Layer 6 of a small transformer language model trained on English Wikipedia (11 layers, counted from 0, width 64).
In attention head 0, each number of a token's query is one row of weights dot the token's vector x. The head spreads its attention over the tokens so far by the softmax of query dot key.

Query weights of the head. A number n stands for (n - 500) times 0.0011.
q0: 466,542,496,658,656,494,500,485,458,610,647,448,425,440,551,581,347,463,624,419,486,583,494,369,411,529,558,597,533,440,466,528,462,415,510,596,555,532,438,506,549,363,479,467,541,385,351,633,466,491,359,343,597,528,682,481,559,660,557,404,503,571,528,504
q1: 475,558,484,430,333,627,479,585,504,464,375,479,576,434,388,285,569,628,496,509,464,448,540,560,433,478,454,313,465,588,472,486,534,671,365,543,445,610,506,475,486,548,581,439,489,631,439,367,539,568,630,564,452,352,354,476,451,495,357,586,465,488,550,636
q2: 548,467,522,446,637,447,498,430,553,484,611,546,325,468,589,687,440,276,510,451,471,729,496,549,477,458,557,627,525,387,564,548,513,369,539,437,508,458,482,521,522,430,504,532,509,458,502,658,521,462,351,452,438,631,500,556,482,557,515,429,446,444,403,402
q3: 502,533,403,329,500,601,376,572,630,607,530,473,388,402,629,447,469,460,493,423,597,689,473,581,611,572,611,413,451,475,547,493,691,399,396,560,625,403,656,436,557,494,599,498,422,530,355,276,657,715,511,636,343,466,390,508,399,363,665,344,520,355,557,471
q4: 613,553,617,474,529,576,565,617,494,451,394,646,458,441,538,462,565,540,629,580,420,470,489,548,303,656,447,407,441,572,365,435,496,564,467,526,385,556,467,513,572,444,454,531,467,581,188,369,474,451,694,562,442,343,499,541,391,552,343,482,459,631,587,702
q5: 485,635,393,323,654,527,572,636,621,524,678,463,379,532,709,580,562,417,365,306,484,748,520,603,523,428,554,486,617,402,629,475,704,392,288,450,634,378,538,500,585,364,585,468,508,444,435,490,541,625,439,683,349,615,332,570,358,355,669,359,446,390,604,383
q6: 473,524,574,545,488,557,368,393,416,498,524,482,480,347,642,393,445,476,518,473,576,511,436,689,363,529,503,365,613,538,476,412,435,548,432,424,459,543,507,476,360,570,471,436,580,545,348,427,494,544,579,381,394,490,424,543,493,462,365,531,552,497,476,468
q7: 518,511,756,735,240,329,509,218,349,487,333,601,610,621,342,485,460,318,492,603,457,211,661,455,687,565,435,613,466,526,512,410,79,532,957,434,431,523,303,674,275,589,401,399,511,573,794,675,387,404,433,266,696,497,703,472,641,596,435,644,403,612,468,680
q8: 500,517,511,583,443,443,507,527,476,555,574,501,474,460,466,484,580,609,468,518,483,496,537,429,443,635,347,391,498,456,469,545,469,416,428,518,405,499,490,476,491,301,477,347,495,507,434,468,506,556,435,556,371,407,702,427,553,612,410,379,449,507,489,546
q9: 591,624,376,332,490,562,589,459,478,590,682,497,266,466,405,607,527,424,638,564,502,640,536,675,413,505,607,552,643,428,521,414,628,457,421,370,493,363,641,505,552,367,589,550,350,303,675,593,552,494,446,440,533,530,451,553,484,420,512,325,608,479,411,457
q10: 524,469,577,535,543,513,585,510,398,615,527,526,602,563,439,520,510,295,431,452,439,508,567,611,570,470,564,489,580,358,421,448,521,433,631,395,572,348,615,653,434,501,440,547,484,546,671,471,520,546,415,437,595,690,564,529,427,407,425,492,521,440,531,562
q11: 585,570,580,520,519,479,427,449,505,509,490,611,521,566,594,449,475,566,569,499,454,566,438,521,284,580,492,418,542,567,468,524,572,477,531,501,623,534,386,370,473,506,580,458,373,437,499,557,437,508,618,502,449,469,312,419,527,554,499,562,449,553,457,447
q12: 349,410,458,586,417,480,466,379,573,506,436,548,568,474,430,422,388,483,467,544,406,444,502,678,369,485,399,573,459,420,459,345,486,562,579,419,576,516,418,583,573,604,619,479,560,395,453,523,443,365,523,410,623,501,486,491,552,523,514,590,437,495,380,561
q13: 514,322,413,364,474,672,540,521,512,395,428,576,437,479,555,436,625,372,540,541,492,559,616,452,503,663,385,451,435,406,562,671,511,439,443,575,490,511,588,429,467,356,446,675,472,520,489,423,547,577,528,608,510,284,523,530,324,446,605,458,447,452,506,575
q14: 487,583,448,514,599,485,497,410,550,531,410,427,421,458,549,629,412,531,292,363,527,535,495,552,471,388,601,490,523,523,540,559,551,425,590,463,593,352,402,578,611,499,607,421,507,385,570,570,483,556,421,507,378,660,301,597,440,423,580,397,445,523,600,539
q15: 577,536,432,384,628,696,379,529,487,562,496,509,519,425,505,505,499,513,511,401,468,598,571,495,582,482,689,440,536,415,495,556,616,344,407,579,626,492,499,459,366,413,520,582,454,479,492,523,493,496,516,531,407,685,581,573,542,454,544,465,426,598,594,471
q16: 460,440,494,460,540,644,577,428,628,512,436,501,552,548,414,426,371,477,498,392,632,500,518,603,449,545,540,475,559,540,556,460,542,439,469,562,484,544,707,449,367,474,456,593,442,473,396,387,541,614,641,513,428,283,483,428,360,337,520,480,571,476,428,565
q17: 507,502,615,573,411,322,347,390,338,438,549,481,539,587,547,584,566,590,422,600,402,389,562,498,613,403,489,504,432,444,382,518,365,571,500,373,509,469,371,586,507,544,493,479,613,475,708,525,473,414,488,463,566,642,579,568,647,653,488,507,296,557,493,399
q18: 531,461,455,401,551,601,455,651,640,477,601,431,433,386,623,453,455,449,534,389,606,592,359,609,492,545,537,419,382,547,621,507,683,609,411,611,523,467,605,483,622,525,521,480,384,621,240,260,610,646,577,630,364,335,345,438,378,361,486,444,577,397,623,544
q19: 523,436,593,465,438,489,455,518,464,442,378,544,523,536,384,333,559,548,553,616,438,375,495,542,507,568,224,473,542,657,325,422,348,496,422,533,481,513,467,508,372,538,405,452,451,481,491,437,424,498,621,489,644,298,490,397,489,442,380,697,503,679,562,669
q20: 472,565,734,543,317,314,631,333,334,458,274,622,661,558,256,469,409,414,598,628,316,266,630,450,528,592,476,573,404,493,370,534,285,541,796,407,437,544,497,611,334,602,467,538,624,516,768,582,397,458,485,329,641,401,644,440,528,529,408,591,527,463,465,640
q21: 621,509,457,529,504,680,307,669,661,299,615,554,414,400,604,450,590,458,539,559,446,645,309,556,454,636,387,477,459,450,487,437,562,538,279,469,413,534,563,472,732,367,463,342,442,613,78,404,588,529,610,639,445,490,498,540,349,589,416,334,523,519,575,678
q22: 434,547,727,592,450,357,585,452,357,502,455,588,619,637,482,387,470,489,469,554,383,314,640,347,594,759,406,391,427,545,467,486,413,427,618,404,389,583,489,648,403,560,393,317,521,749,569,447,468,444,594,500,508,311,598,380,452,391,531,506,314,592,504,625
q23: 525,486,336,451,756,426,411,556,608,526,518,383,534,400,681,695,486,597,289,375,538,599,412,504,586,365,523,455,458,369,547,612,754,313,289,592,611,453,643,329,571,312,625,557,354,456,400,322,722,679,457,619,334,592,378,579,571,354,741,339,497,359,479,446
q24: 591,410,623,692,388,414,553,466,381,250,509,613,596,555,330,460,570,277,655,718,374,366,339,380,288,579,354,731,460,702,404,442,313,612,666,461,410,725,397,598,401,682,431,467,557,637,499,683,621,405,552,418,655,316,548,326,601,771,315,657,488,594,460,569
q25: 433,538,402,529,533,557,553,407,523,373,567,620,444,449,327,430,511,540,812,770,445,551,430,586,334,508,476,473,547,612,453,554,496,489,371,509,476,457,450,401,525,531,598,469,398,419,543,502,508,580,570,411,626,380,565,483,554,477,444,639,617,506,319,509
q26: 590,518,487,413,543,490,600,498,523,529,558,488,379,551,510,545,425,476,542,542,384,516,518,480,406,623,459,523,449,456,257,690,631,529,413,406,487,265,652,479,490,402,549,521,473,501,494,535,501,562,376,510,475,550,572,441,404,393,542,353,518,539,434,518
q27: 414,626,547,459,491,462,455,524,550,484,387,444,475,496,461,440,513,549,295,309,436,582,636,496,589,427,560,414,472,317,606,562,517,423,634,641,479,593,489,462,484,559,463,383,544,602,477,320,529,587,458,634,517,460,535,387,401,346,643,602,528,273,640,482
q28: 495,408,502,493,381,448,513,525,393,416,408,545,488,469,489,441,438,572,626,583,470,451,520,528,478,578,275,396,447,429,598,456,536,578,460,481,422,583,379,509,533,549,511,535,541,442,350,396,489,595,633,516,537,383,438,490,447,408,478,550,456,505,493,520
q29: 329,340,459,459,515,358,504,476,667,507,418,401,525,321,391,463,373,431,372,448,435,517,587,538,637,319,545,541,544,524,450,508,479,524,528,601,510,547,615,503,449,571,399,510,545,626,549,378,420,487,499,493,451,515,583,465,514,440,454,563,548,346,528,639
q30: 427,563,646,544,305,635,361,537,577,398,363,433,638,367,579,585,530,552,539,510,574,428,528,314,338,507,581,616,492,575,472,442,451,482,536,662,392,600,426,574,650,642,426,548,645,597,398,449,567,387,435,470,389,560,430,491,409,543,450,642,549,424,586,511
q31: 628,597,398,587,575,559,667,547,487,618,486,518,421,624,502,404,459,494,453,498,408,485,324,491,581,490,542,495,582,424,574,537,544,497,537,251,543,414,553,462,448,302,687,461,454,441,578,487,489,433,574,501,523,405,503,522,553,507,616,530,276,700,419,582

Each question shows a short text with each token's key, already scaled and adjusted for position as the last token sees it. A number n stands for (n - 500) times 0.0021.

Then comes the last token's vector x. A number n stands for (n - 500) times 0.012.

0 "reen": 521,400,494,516,512,541,501,452,363,448,475,519,562,493,511,309,441,494,526,501,421,523,456,710,525,504,445,537,601,550,500,384
1 "ed": 533,475,525,575,529,668,528,372,310,521,599,534,569,474,474,298,505,494,502,449,345,544,408,857,429,497,504,528,605,579,420,531
2 " at": 573,459,531,564,524,624,545,374,431,566,598,547,449,434,375,363,514,469,520,402,304,594,362,815,435,474,587,495,459,401,429,447
3 " 1,": 463,706,389,510,481,555,542,454,282,388,476,587,661,417,535,575,636,474,540,479,353,527,433,686,435,329,523,446,501,453,610,483
4 "4": 399,638,419,570,404,579,521,450,450,413,565,650,514,390,460,572,511,513,507,449,442,516,448,579,441,354,593,471,475,397,613,503
5 "4": 454,610,451,611,415,619,500,424,477,424,567,610,551,436,466,533,431,562,500,468,432,525,445,600,422,340,618,496,446,383,688,573
6 "8": 563,577,436,628,481,628,489,377,453,409,586,450,580,535,444,406,417,626,477,552,428,571,419,663,449,441,704,543,408,397,659,678
x: 539,540,446,503,576,507,648,497,694,499,450,473,390,489,551,517,500,451,464,534,510,553,604,512,423,563,565,355,435,541,533,688,838,531,425,450,409,458,526,522,552,291,511,548,513,515,516,530,553,583,443,460,531,457,472,550,410,410,512,472,660,480,472,438
Which two tokens does the last token look at most, in order? 2 " at", 1 "ed"

0 " desc": 432,440,502,453,534,604,486,509,348,401,471,501,496,497,640,579,412,532,515,452,410,529,512,649,515,453,421,698,583,494,469,539
1 "end": 544,422,604,547,545,617,436,477,322,444,479,469,513,543,514,522,402,494,581,422,411,502,564,751,520,623,512,549,699,456,453,527
2 "ing": 536,408,626,582,535,631,483,384,334,552,612,482,454,429,598,461,437,560,490,338,353,557,453,879,469,425,489,465,532,552,372,431
3 " p": 543,510,483,430,474,468,416,513,280,375,461,525,568,390,468,537,545,422,505,453,480,440,486,587,553,570,468,546,571,532,575,375
4 "ath": 503,526,501,527,532,540,404,423,319,450,390,458,585,543,358,480,552,464,536,520,398,512,503,738,485,645,519,528,735,513,583,472
5 "way": 483,560,474,602,513,594,439,412,341,450,534,499,542,417,333,361,537,446,571,488,404,529,484,763,495,660,523,486,686,497,511,441
6 "s": 455,592,470,544,574,596,546,370,291,561,622,445,580,404,411,310,498,477,525,543,407,530,449,810,461,542,532,476,579,525,387,451
x: 478,582,509,549,746,561,431,453,595,481,624,599,498,367,558,560,545,481,552,545,337,556,479,610,553,564,514,512,536,401,582,453,698,406,348,601,619,441,525,545,416,478,613,506,515,409,595,557,556,490,553,508,398,595,445,474,567,495,562,349,433,569,489,425
Which token does the last token look at most, and with what share of its attention? 2 "ing", with about 100%

0 "f": 521,415,478,526,518,542,530,460,510,448,540,618,555,466,228,292,517,447,521,559,510,492,479,551,548,713,533,435,624,538,504,484
1 "ed": 532,501,509,541,519,584,526,389,473,447,593,598,471,480,303,285,538,454,516,489,489,506,424,656,487,593,512,411,584,524,464,567
2 " off": 619,501,536,579,562,622,519,379,320,494,586,585,563,326,383,458,520,442,544,454,371,547,456,823,390,500,556,585,583,389,427,576
3 "s": 610,398,533,558,539,598,460,381,218,554,607,439,535,377,456,419,539,436,529,464,416,500,412,851,438,431,507,476,530,465,490,452
4 "et": 537,518,505,586,539,637,439,399,276,445,552,526,587,358,296,448,591,466,548,477,367,487,472,797,389,592,559,543,691,451,555,463
5 " pr": 429,549,483,540,498,526,464,497,334,455,540,474,455,446,471,465,537,415,536,440,547,510,418,541,522,521,446,485,488,478,539,441
6 "int": 430,612,480,590,543,609,469,388,329,424,505,497,561,483,348,438,493,472,537,500,427,527,465,692,441,628,522,587,660,423,493,524
x: 373,542,594,438,799,548,423,468,535,452,545,545,441,313,567,582,480,481,571,550,417,533,519,540,522,543,588,530,537,468,618,505,572,538,372,561,486,460,498,430,506,409,452,567,399,604,559,601,549,467,570,550,376,515,286,512,508,416,541,441,507,564,501,388
Which two tokens does the last token look at most, in order? 2 " off", 3 "s"

0 " in": 427,472,574,558,460,561,516,375,421,514,524,550,515,352,495,500,395,463,559,381,363,495,369,768,385,415,512,528,512,432,700,433
1 " ord": 513,397,656,479,411,557,504,437,345,448,487,509,535,421,502,485,386,466,581,403,448,531,482,685,464,493,467,530,612,453,619,437
2 "er": 639,443,619,592,450,660,355,446,259,439,489,473,469,515,441,395,488,512,551,394,390,454,523,824,427,500,465,583,547,554,524,518
3 " to": 566,404,595,668,505,634,543,426,227,710,667,543,475,387,521,518,526,460,573,384,289,506,412,840,450,477,523,487,529,474,452,387
4 " c": 569,450,564,493,486,582,470,484,332,521,531,495,672,315,519,506,558,392,491,476,375,490,449,567,464,566,514,563,533,500,671,426
5 "ra": 519,469,506,591,451,489,486,456,353,490,555,556,479,452,457,664,573,451,528,477,511,423,551,553,501,435,545,534,564,461,602,440
6 "ck": 472,580,465,602,477,615,465,397,308,424,516,576,577,436,363,456,483,476,604,478,392,525,497,713,444,584,612,537,679,408,497,563
x: 500,552,590,380,712,584,382,546,530,386,448,547,371,402,505,491,489,475,618,486,530,591,538,561,505,501,565,601,617,564,509,474,703,594,429,557,633,412,487,561,394,378,394,654,442,604,578,552,439,486,462,424,464,568,341,526,442,476,516,395,544,491,513,430
Which token does the last token look at most, and with what share of its attention? 3 " to", with about 90%

0 " for": 398,449,542,555,475,583,525,380,285,559,579,515,466,447,497,548,468,549,505,388,356,504,388,769,390,424,573,479,495,445,608,406
1 " over": 551,439,521,526,520,570,550,392,304,468,495,542,490,453,481,560,373,426,554,378,370,525,490,720,395,391,591,517,640,409,565,454
2 " six": 609,446,528,540,496,649,417,377,308,469,464,590,521,428,521,529,523,383,508,390,330,496,399,719,455,386,730,474,614,394,626,441
3 " mon": 588,581,456,503,482,576,502,495,300,380,459,472,603,568,515,500,554,315,504,434,373,450,424,601,477,467,502,603,494,352,756,476
4 "th": 461,533,474,543,512,553,318,408,360,342,348,429,637,549,411,455,517,499,570,469,381,502,531,678,511,654,600,522,669,522,598,522
5 "s.": 470,536,471,515,524,683,459,326,337,621,613,480,446,541,567,516,474,467,587,583,294,687,334,756,475,474,623,441,462,516,437,555
6 " T": 428,556,529,586,547,688,340,388,329,596,545,489,505,459,465,617,580,408,650,449,266,604,359,750,381,458,560,414,569,468,527,612
x: 392,478,503,460,533,547,330,499,360,455,547,534,546,477,527,337,498,338,568,476,631,489,485,459,597,519,438,496,339,523,557,533,531,445,475,608,641,498,475,102,440,517,564,447,408,476,511,431,527,457,511,491,426,438,492,447,401,455,453,567,451,458,463,604
Which token does the last token look at most, and with what share of its attention? 4 "th", with about 30%

0 "press": 441,416,572,538,481,583,443,476,278,480,576,507,533,398,329,382,505,570,505,442,453,446,513,694,512,747,503,536,732,468,520,447
1 " &": 492,474,531,554,501,604,544,436,283,546,604,616,444,375,458,419,491,496,475,394,352,478,339,752,509,626,525,469,567,551,423,326
2 " St": 532,442,519,526,503,496,467,501,311,453,450,594,506,474,295,488,436,460,525,437,437,427,468,623,519,590,436,417,669,518,605,337
3 "ar": 539,480,548,585,505,562,414,448,334,451,445,563,493,507,299,435,482,458,547,473,446,519,499,724,466,542,429,466,626,474,539,406
4 ".": 444,530,473,528,487,658,478,355,268,564,588,528,386,538,449,430,494,463,525,583,356,573,347,776,488,542,443,440,365,574,403,494
5 "\n": 464,587,425,526,473,656,472,361,506,639,660,504,468,552,503,454,430,512,569,588,296,639,375,677,376,454,723,606,430,460,458,607
6 "\n": 482,564,422,535,466,674,506,370,414,564,744,476,343,488,671,547,452,514,549,535,367,618,336,840,298,158,568,645,355,533,402,520
x: 535,522,552,525,507,442,498,410,401,584,509,479,486,730,433,457,538,429,570,584,541,461,522,522,556,493,379,568,491,535,433,537,720,418,497,482,566,560,641,445,505,451,560,434,323,600,515,542,597,576,463,628,533,521,698,440,366,434,525,226,500,474,470,444
Which token does the last token look at most? 5 "\n"

0 "-": 536,454,532,549,496,581,550,389,427,509,574,638,459,474,478,482,510,461,528,464,412,548,353,628,499,448,498,377,586,480,467,381
1 "19": 549,513,408,515,437,533,464,446,428,339,554,592,453,477,403,535,581,371,618,522,504,556,521,654,558,343,529,506,678,433,515,399
2 "7": 457,551,403,521,443,535,441,469,583,362,504,442,483,535,562,395,608,376,593,514,467,564,434,639,630,361,634,489,486,570,572,412
3 "1)": 455,575,458,595,471,637,521,386,499,570,649,334,491,532,549,318,574,404,601,582,422,604,428,695,525,482,638,447,391,491,442,622
4 "\n": 437,589,467,580,467,653,542,363,444,628,729,438,496,520,548,462,517,414,631,534,298,639,403,747,376,443,762,599,423,424,469,600
5 "-": 533,520,499,595,542,630,507,347,438,559,633,474,428,622,649,574,503,512,589,537,365,644,353,704,425,408,680,461,479,449,393,631
6 " Mar": 466,557,531,486,403,553,344,418,309,405,491,517,443,596,356,530,566,506,549,419,435,491,499,703,431,409,337,502,461,383,511,509
x: 481,460,435,576,719,563,385,484,545,453,468,498,579,452,586,529,663,730,543,505,509,526,537,424,516,522,532,467,550,497,432,497,469,625,387,440,498,416,534,204,494,674,511,513,295,491,527,456,543,521,434,590,508,449,524,493,394,590,592,454,505,503,461,531
Which token does the last token look at most, and with what share of its attention? 4 "\n", with about 40%

0 "ile": 520,439,497,543,485,552,447,438,340,484,575,558,474,526,324,356,479,484,504,506,460,469,482,675,506,660,529,540,620,534,469,426
1 " some": 568,418,578,461,501,603,373,398,282,474,424,514,471,421,602,568,423,482,491,407,316,494,432,773,448,421,612,459,665,540,527,401
2 " desc": 604,466,488,502,524,599,501,495,298,371,464,465,528,464,531,548,484,439,542,422,380,493,509,675,471,402,454,705,586,418,539,551
3 "end": 550,498,509,548,542,587,405,474,337,386,444,432,492,555,511,518,596,443,625,442,443,480,577,727,498,581,533,551,695,472,468,534
4 "ing": 513,429,582,616,557,596,461,381,388,500,576,426,451,442,574,402,548,463,549,386,385,538,471,847,465,433,520,458,523,565,403,432
5 " ne": 411,579,477,556,466,472,526,492,305,443,534,521,492,467,512,408,549,420,538,459,435,464,511,702,617,449,360,537,591,478,632,225
6 "ur": 503,508,502,555,511,557,411,452,270,468,524,577,519,416,371,529,553,480,542,529,504,467,524,723,446,522,454,537,696,589,560,349
x: 434,497,476,434,572,498,360,533,612,504,693,557,585,544,529,568,596,545,589,558,609,621,526,459,263,497,621,405,567,428,323,505,666,473,384,478,602,404,411,468,538,633,468,541,474,633,514,440,429,573,439,427,548,536,478,438,455,502,406,463,469,362,641,383
Which token does the last token look at most? 1 " some"

0 "ar": 519,460,514,539,525,576,503,467,381,459,525,570,546,505,356,318,505,491,515,519,458,510,473,708,542,594,438,556,647,594,465,405
1 " is": 512,436,693,586,496,720,452,340,251,782,747,408,385,347,364,356,444,491,539,422,312,496,448,904,386,353,591,352,541,427,397,472
2 " published": 553,414,641,592,529,690,455,356,260,665,638,526,487,367,582,403,475,476,557,368,303,578,494,872,440,354,572,412,631,425,404,478
3 " by": 539,465,593,591,518,643,494,354,229,618,676,522,395,426,618,517,508,434,583,390,292,587,406,906,425,362,593,387,382,454,392,415
4 " the": 478,489,576,641,546,678,404,338,322,597,585,541,383,411,435,514,477,437,554,439,360,545,329,830,435,364,489,465,374,398,535,425
5 " M": 551,514,442,475,462,480,430,445,360,405,498,485,445,565,366,487,481,540,441,573,496,493,406,594,486,534,413,516,489,550,609,429
6 "id": 555,508,416,509,529,491,457,409,501,371,489,461,465,724,277,500,474,622,410,516,498,521,402,539,370,426,472,527,531,477,664,596
x: 515,454,399,484,617,511,478,444,537,587,240,471,479,359,536,520,438,490,449,642,638,469,549,375,436,568,558,526,535,459,527,547,574,575,463,495,474,674,541,286,574,522,498,432,641,694,365,517,553,482,568,549,497,458,594,426,575,383,455,442,675,525,586,572
Which two tokens does the last token look at most, in order? 6 "id", 0 "ar"

0 "7": 599,396,496,672,471,647,603,417,443,490,680,423,600,476,615,412,430,340,656,459,387,579,401,763,517,441,721,592,431,458,589,603
1 "7)": 539,449,580,598,420,685,496,360,437,610,703,366,536,489,510,380,499,424,563,470,377,597,428,776,476,430,676,453,404,418,509,667
2 "\n": 538,458,567,594,415,679,529,365,390,632,742,462,515,516,548,484,537,397,617,481,287,613,397,797,355,423,741,610,405,427,498,608
3 "-": 481,514,565,609,504,657,499,341,450,575,641,509,424,611,654,574,455,488,575,484,349,635,342,720,423,398,669,480,481,441,404,642
4 " Robert": 470,528,509,524,472,632,467,342,315,461,501,613,326,565,445,484,491,441,510,465,419,568,397,832,479,460,395,475,467,469,367,536
5 " J": 486,564,472,481,509,590,448,479,356,440,518,652,515,504,351,449,486,491,503,492,436,530,388,605,493,633,402,527,615,550,501,511
6 "ones": 520,592,478,506,507,640,508,415,451,453,480,644,550,566,303,328,464,523,485,496,428,547,378,677,467,534,374,471,516,509,495,576
x: 546,478,490,635,808,600,578,438,685,523,434,424,482,476,535,474,547,535,462,488,378,519,445,644,481,503,424,520,608,503,593,504,605,536,329,495,570,379,487,359,484,440,458,414,409,499,384,551,496,504,492,477,474,484,426,456,549,470,511,397,548,567,483,501
Which token does the last token look at most, and with what share of its attention? 2 "\n", with about 60%

0 "ime": 510,428,539,575,515,602,547,443,409,511,550,489,548,516,451,278,484,506,565,479,397,570,458,752,573,555,481,479,615,572,531,362
1 " inv": 491,433,553,532,557,525,540,417,400,621,525,469,507,372,497,472,477,462,534,535,436,526,469,553,581,601,478,449,546,396,528,428
2 "est": 514,451,547,556,527,566,396,451,355,499,521,441,435,428,501,487,450,495,601,480,460,468,574,732,548,515,504,573,753,490,515,454
3 "ig": 582,438,573,590,504,608,514,541,350,462,571,505,485,550,482,461,477,410,647,431,477,497,574,671,532,540,479,603,667,506,476,382
4 "ation": 497,524,490,594,490,593,434,379,345,497,531,469,494,502,508,341,546,416,594,459,389,544,496,807,553,575,539,497,625,564,484,388
5 " team": 410,600,432,561,526,598,386,393,306,506,528,427,546,437,398,347,501,467,584,520,385,542,522,771,566,673,610,486,614,455,518,442
6 ",": 467,601,467,551,617,691,570,383,318,650,604,504,620,324,592,451,485,519,626,519,278,637,401,764,490,555,626,343,500,489,445,426
x: 484,518,335,415,533,479,500,472,375,563,617,591,490,587,458,432,547,504,542,601,530,615,498,656,620,452,418,377,518,492,505,548,799,494,381,550,631,439,501,396,477,458,572,616,502,297,668,524,480,519,533,536,506,511,541,534,573,528,529,519,441,582,435,435
Which token does the last token look at most? 6 ","

0 " support": 461,439,656,598,500,662,406,396,237,523,541,472,468,392,511,458,411,581,546,384,330,538,544,927,531,556,531,480,682,467,435,433
1 "ing": 496,416,603,572,536,657,511,393,191,559,617,530,528,398,610,487,436,546,480,315,297,527,440,934,459,400,534,490,517,515,415,433
2 " him": 527,469,630,601,498,698,454,401,144,517,604,542,551,324,347,443,504,444,588,376,305,504,490,870,471,516,462,472,587,343,464,487
3 ",": 530,521,582,567,519,727,525,370,255,585,525,571,590,306,572,518,521,409,606,433,233,597,381,853,487,456,516,350,563,466,483,411
4 " he": 542,485,602,584,465,735,379,383,225,616,514,591,458,370,409,533,523,375,658,437,322,459,436,774,465,491,472,418,556,436,517,429
5 " se": 523,538,544,639,458,623,545,436,385,692,679,472,533,387,291,445,639,333,707,449,387,512,521,665,449,473,573,488,524,348,561,480
6 "es": 409,575,506,702,634,757,537,322,324,652,694,490,541,357,482,404,499,406,680,456,325,609,442,911,298,376,606,493,577,366,358,647
x: 374,492,493,479,607,557,480,419,519,508,612,519,456,331,483,550,494,391,560,504,459,631,451,566,476,528,527,555,637,449,486,464,705,423,378,583,590,423,537,675,247,513,488,556,445,524,648,516,602,437,457,536,495,404,343,456,500,453,523,257,459,544,457,472
Which two tokens does the last token look at most, in order? 6 "es", 3 ","

0 " the": 524,463,551,572,526,591,422,388,369,507,473,466,385,456,408,460,449,494,493,399,395,497,348,752,483,415,449,431,371,457,587,332
1 " pr": 542,450,489,490,513,480,456,488,367,371,472,462,444,520,483,521,445,497,548,473,554,489,414,508,523,502,390,471,442,502,600,420
2 "int": 552,456,525,563,495,585,411,392,367,361,382,505,536,583,375,469,490,413,559,454,414,478,471,656,428,639,490,585,662,471,547,488
3 "ing": 511,518,517,557,530,555,442,353,417,407,484,446,426,569,454,388,522,460,507,410,449,518,434,736,447,425,497,451,522,588,470,438
4 " pr": 474,498,456,485,503,467,471,503,335,379,512,467,441,469,479,498,564,439,505,462,578,487,430,515,536,520,420,485,466,518,532,411
5 "ess": 478,535,455,584,488,588,410,423,359,372,491,488,499,507,396,360,505,407,550,494,429,525,461,734,523,587,425,580,697,519,526,399
6 ".": 513,552,424,507,526,662,488,325,327,618,647,462,449,525,560,505,471,523,542,604,311,687,351,748,482,503,640,439,471,518,444,562
x: 534,711,425,263,588,377,589,475,484,555,421,509,524,664,469,392,524,429,423,616,535,448,499,643,501,439,604,476,353,431,405,591,598,442,421,610,617,431,581,381,654,436,543,537,410,411,563,527,534,558,497,548,507,452,467,460,560,523,580,338,491,589,529,487
Which token does the last token look at most? 6 "."

0 "m": 537,462,484,558,487,534,465,435,356,421,544,511,510,463,278,370,515,438,534,560,486,449,453,706,522,647,607,521,617,571,527,454
1 "ind": 493,474,527,536,491,575,480,441,358,396,505,540,526,501,323,384,498,469,532,468,429,524,459,747,506,634,508,520,703,576,496,494
2 " part": 580,528,500,521,450,592,367,433,315,410,486,526,508,515,419,367,567,438,600,469,395,499,542,822,523,522,556,525,713,569,554,489
3 "ner": 559,460,555,596,508,653,406,440,327,526,543,455,553,483,424,332,631,388,597,428,366,528,465,810,477,573,560,453,544,436,523,485
4 " in": 468,535,486,638,543,586,572,348,300,560,654,518,492,304,515,452,593,474,556,431,325,520,382,884,432,484,547,555,447,451,532,413
5 " ord": 411,587,463,551,448,521,522,413,297,446,478,501,567,406,472,510,556,446,647,432,438,513,501,678,443,507,467,559,622,449,665,435
6 "er": 400,527,491,649,516,662,353,423,207,457,475,466,502,489,439,413,402,436,624,482,378,477,513,840,430,514,473,587,589,571,544,498
x: 368,519,547,495,631,590,462,518,496,495,473,441,511,479,415,574,523,446,622,573,518,564,478,618,401,543,678,510,519,630,507,457,695,456,502,724,536,391,484,589,396,445,577,681,646,475,551,402,573,605,443,437,379,469,513,538,480,495,542,388,414,688,530,369
Which two tokens does the last token look at most, in order? 4 " in", 3 "ner"

0 "w": 504,407,543,496,526,605,574,466,290,384,434,571,695,491,447,446,512,501,512,515,427,497,450,685,516,552,510,523,668,637,511,449
1 "if": 511,442,573,563,539,648,552,439,361,580,595,641,537,479,433,474,478,521,485,459,360,541,401,739,429,467,575,389,549,501,383,565
2 "t": 483,440,559,561,478,658,413,396,298,490,584,510,509,518,399,444,470,478,500,458,416,526,423,782,409,565,663,528,648,498,464,595
3 "ly": 515,487,529,575,492,650,434,377,274,526,583,507,458,456,345,418,509,425,522,484,419,521,409,802,429,559,567,468,581,480,490,497
4 " imp": 509,529,499,493,520,523,499,448,404,417,435,529,573,377,367,514,540,443,507,458,452,456,477,541,445,535,454,552,538,469,608,540
5 "le": 400,516,509,587,520,590,479,498,417,457,602,519,368,535,460,484,539,424,593,455,504,540,465,705,506,455,434,549,618,522,451,445
6 "ments": 410,593,458,620,582,673,457,331,342,597,630,438,525,362,415,338,471,437,613,502,369,566,467,867,396,555,602,452,634,475,388,521
x: 428,528,554,504,681,623,488,473,542,490,671,579,456,352,514,607,575,394,659,514,469,628,494,573,552,521,642,505,600,422,488,434,685,446,381,527,658,445,510,602,379,472,569,543,472,424,632,464,475,515,512,508,417,540,360,518,503,474,532,346,349,543,506,429
Which token does the last token look at most, and with what share of its attention? 1 "if", with about 50%

0 "way": 499,439,541,582,473,606,466,423,437,481,551,564,521,389,271,316,460,483,555,488,422,510,425,728,488,682,492,481,626,469,520,470
1 "s": 496,406,539,580,521,646,541,383,355,599,639,544,580,402,326,258,461,489,515,487,380,510,402,785,468,605,506,495,590,496,425,486
2 " l": 562,428,558,483,496,572,486,504,315,524,539,611,596,379,526,455,486,478,514,467,426,440,475,602,534,504,502,484,637,606,556,409
3 "ink": 573,420,595,641,462,653,533,445,268,465,511,583,601,404,363,391,536,435,606,392,360,501,540,746,462,605,529,590,700,415,518,549
4 " spec": 432,498,472,553,495,610,420,470,349,489,562,516,431,397,482,458,555,463,604,435,442,517,457,633,498,495,659,510,606,476,487,524
5 "ific": 412,546,472,601,499,548,387,452,357,464,484,416,437,419,530,381,526,405,551,481,462,468,552,702,579,514,501,534,640,537,539,301
6 " reg": 464,571,372,536,510,504,434,571,304,394,551,390,487,415,414,412,488,476,515,518,536,459,503,574,566,569,507,566,602,431,609,402
x: 525,564,386,465,619,670,559,514,369,417,539,476,549,480,643,666,579,515,665,445,596,656,330,455,360,524,437,472,471,529,519,541,526,600,499,496,498,595,323,563,584,590,505,588,596,437,578,507,572,582,551,590,460,599,526,456,454,404,515,404,536,460,463,338
Which token does the last token look at most? 3 "ink"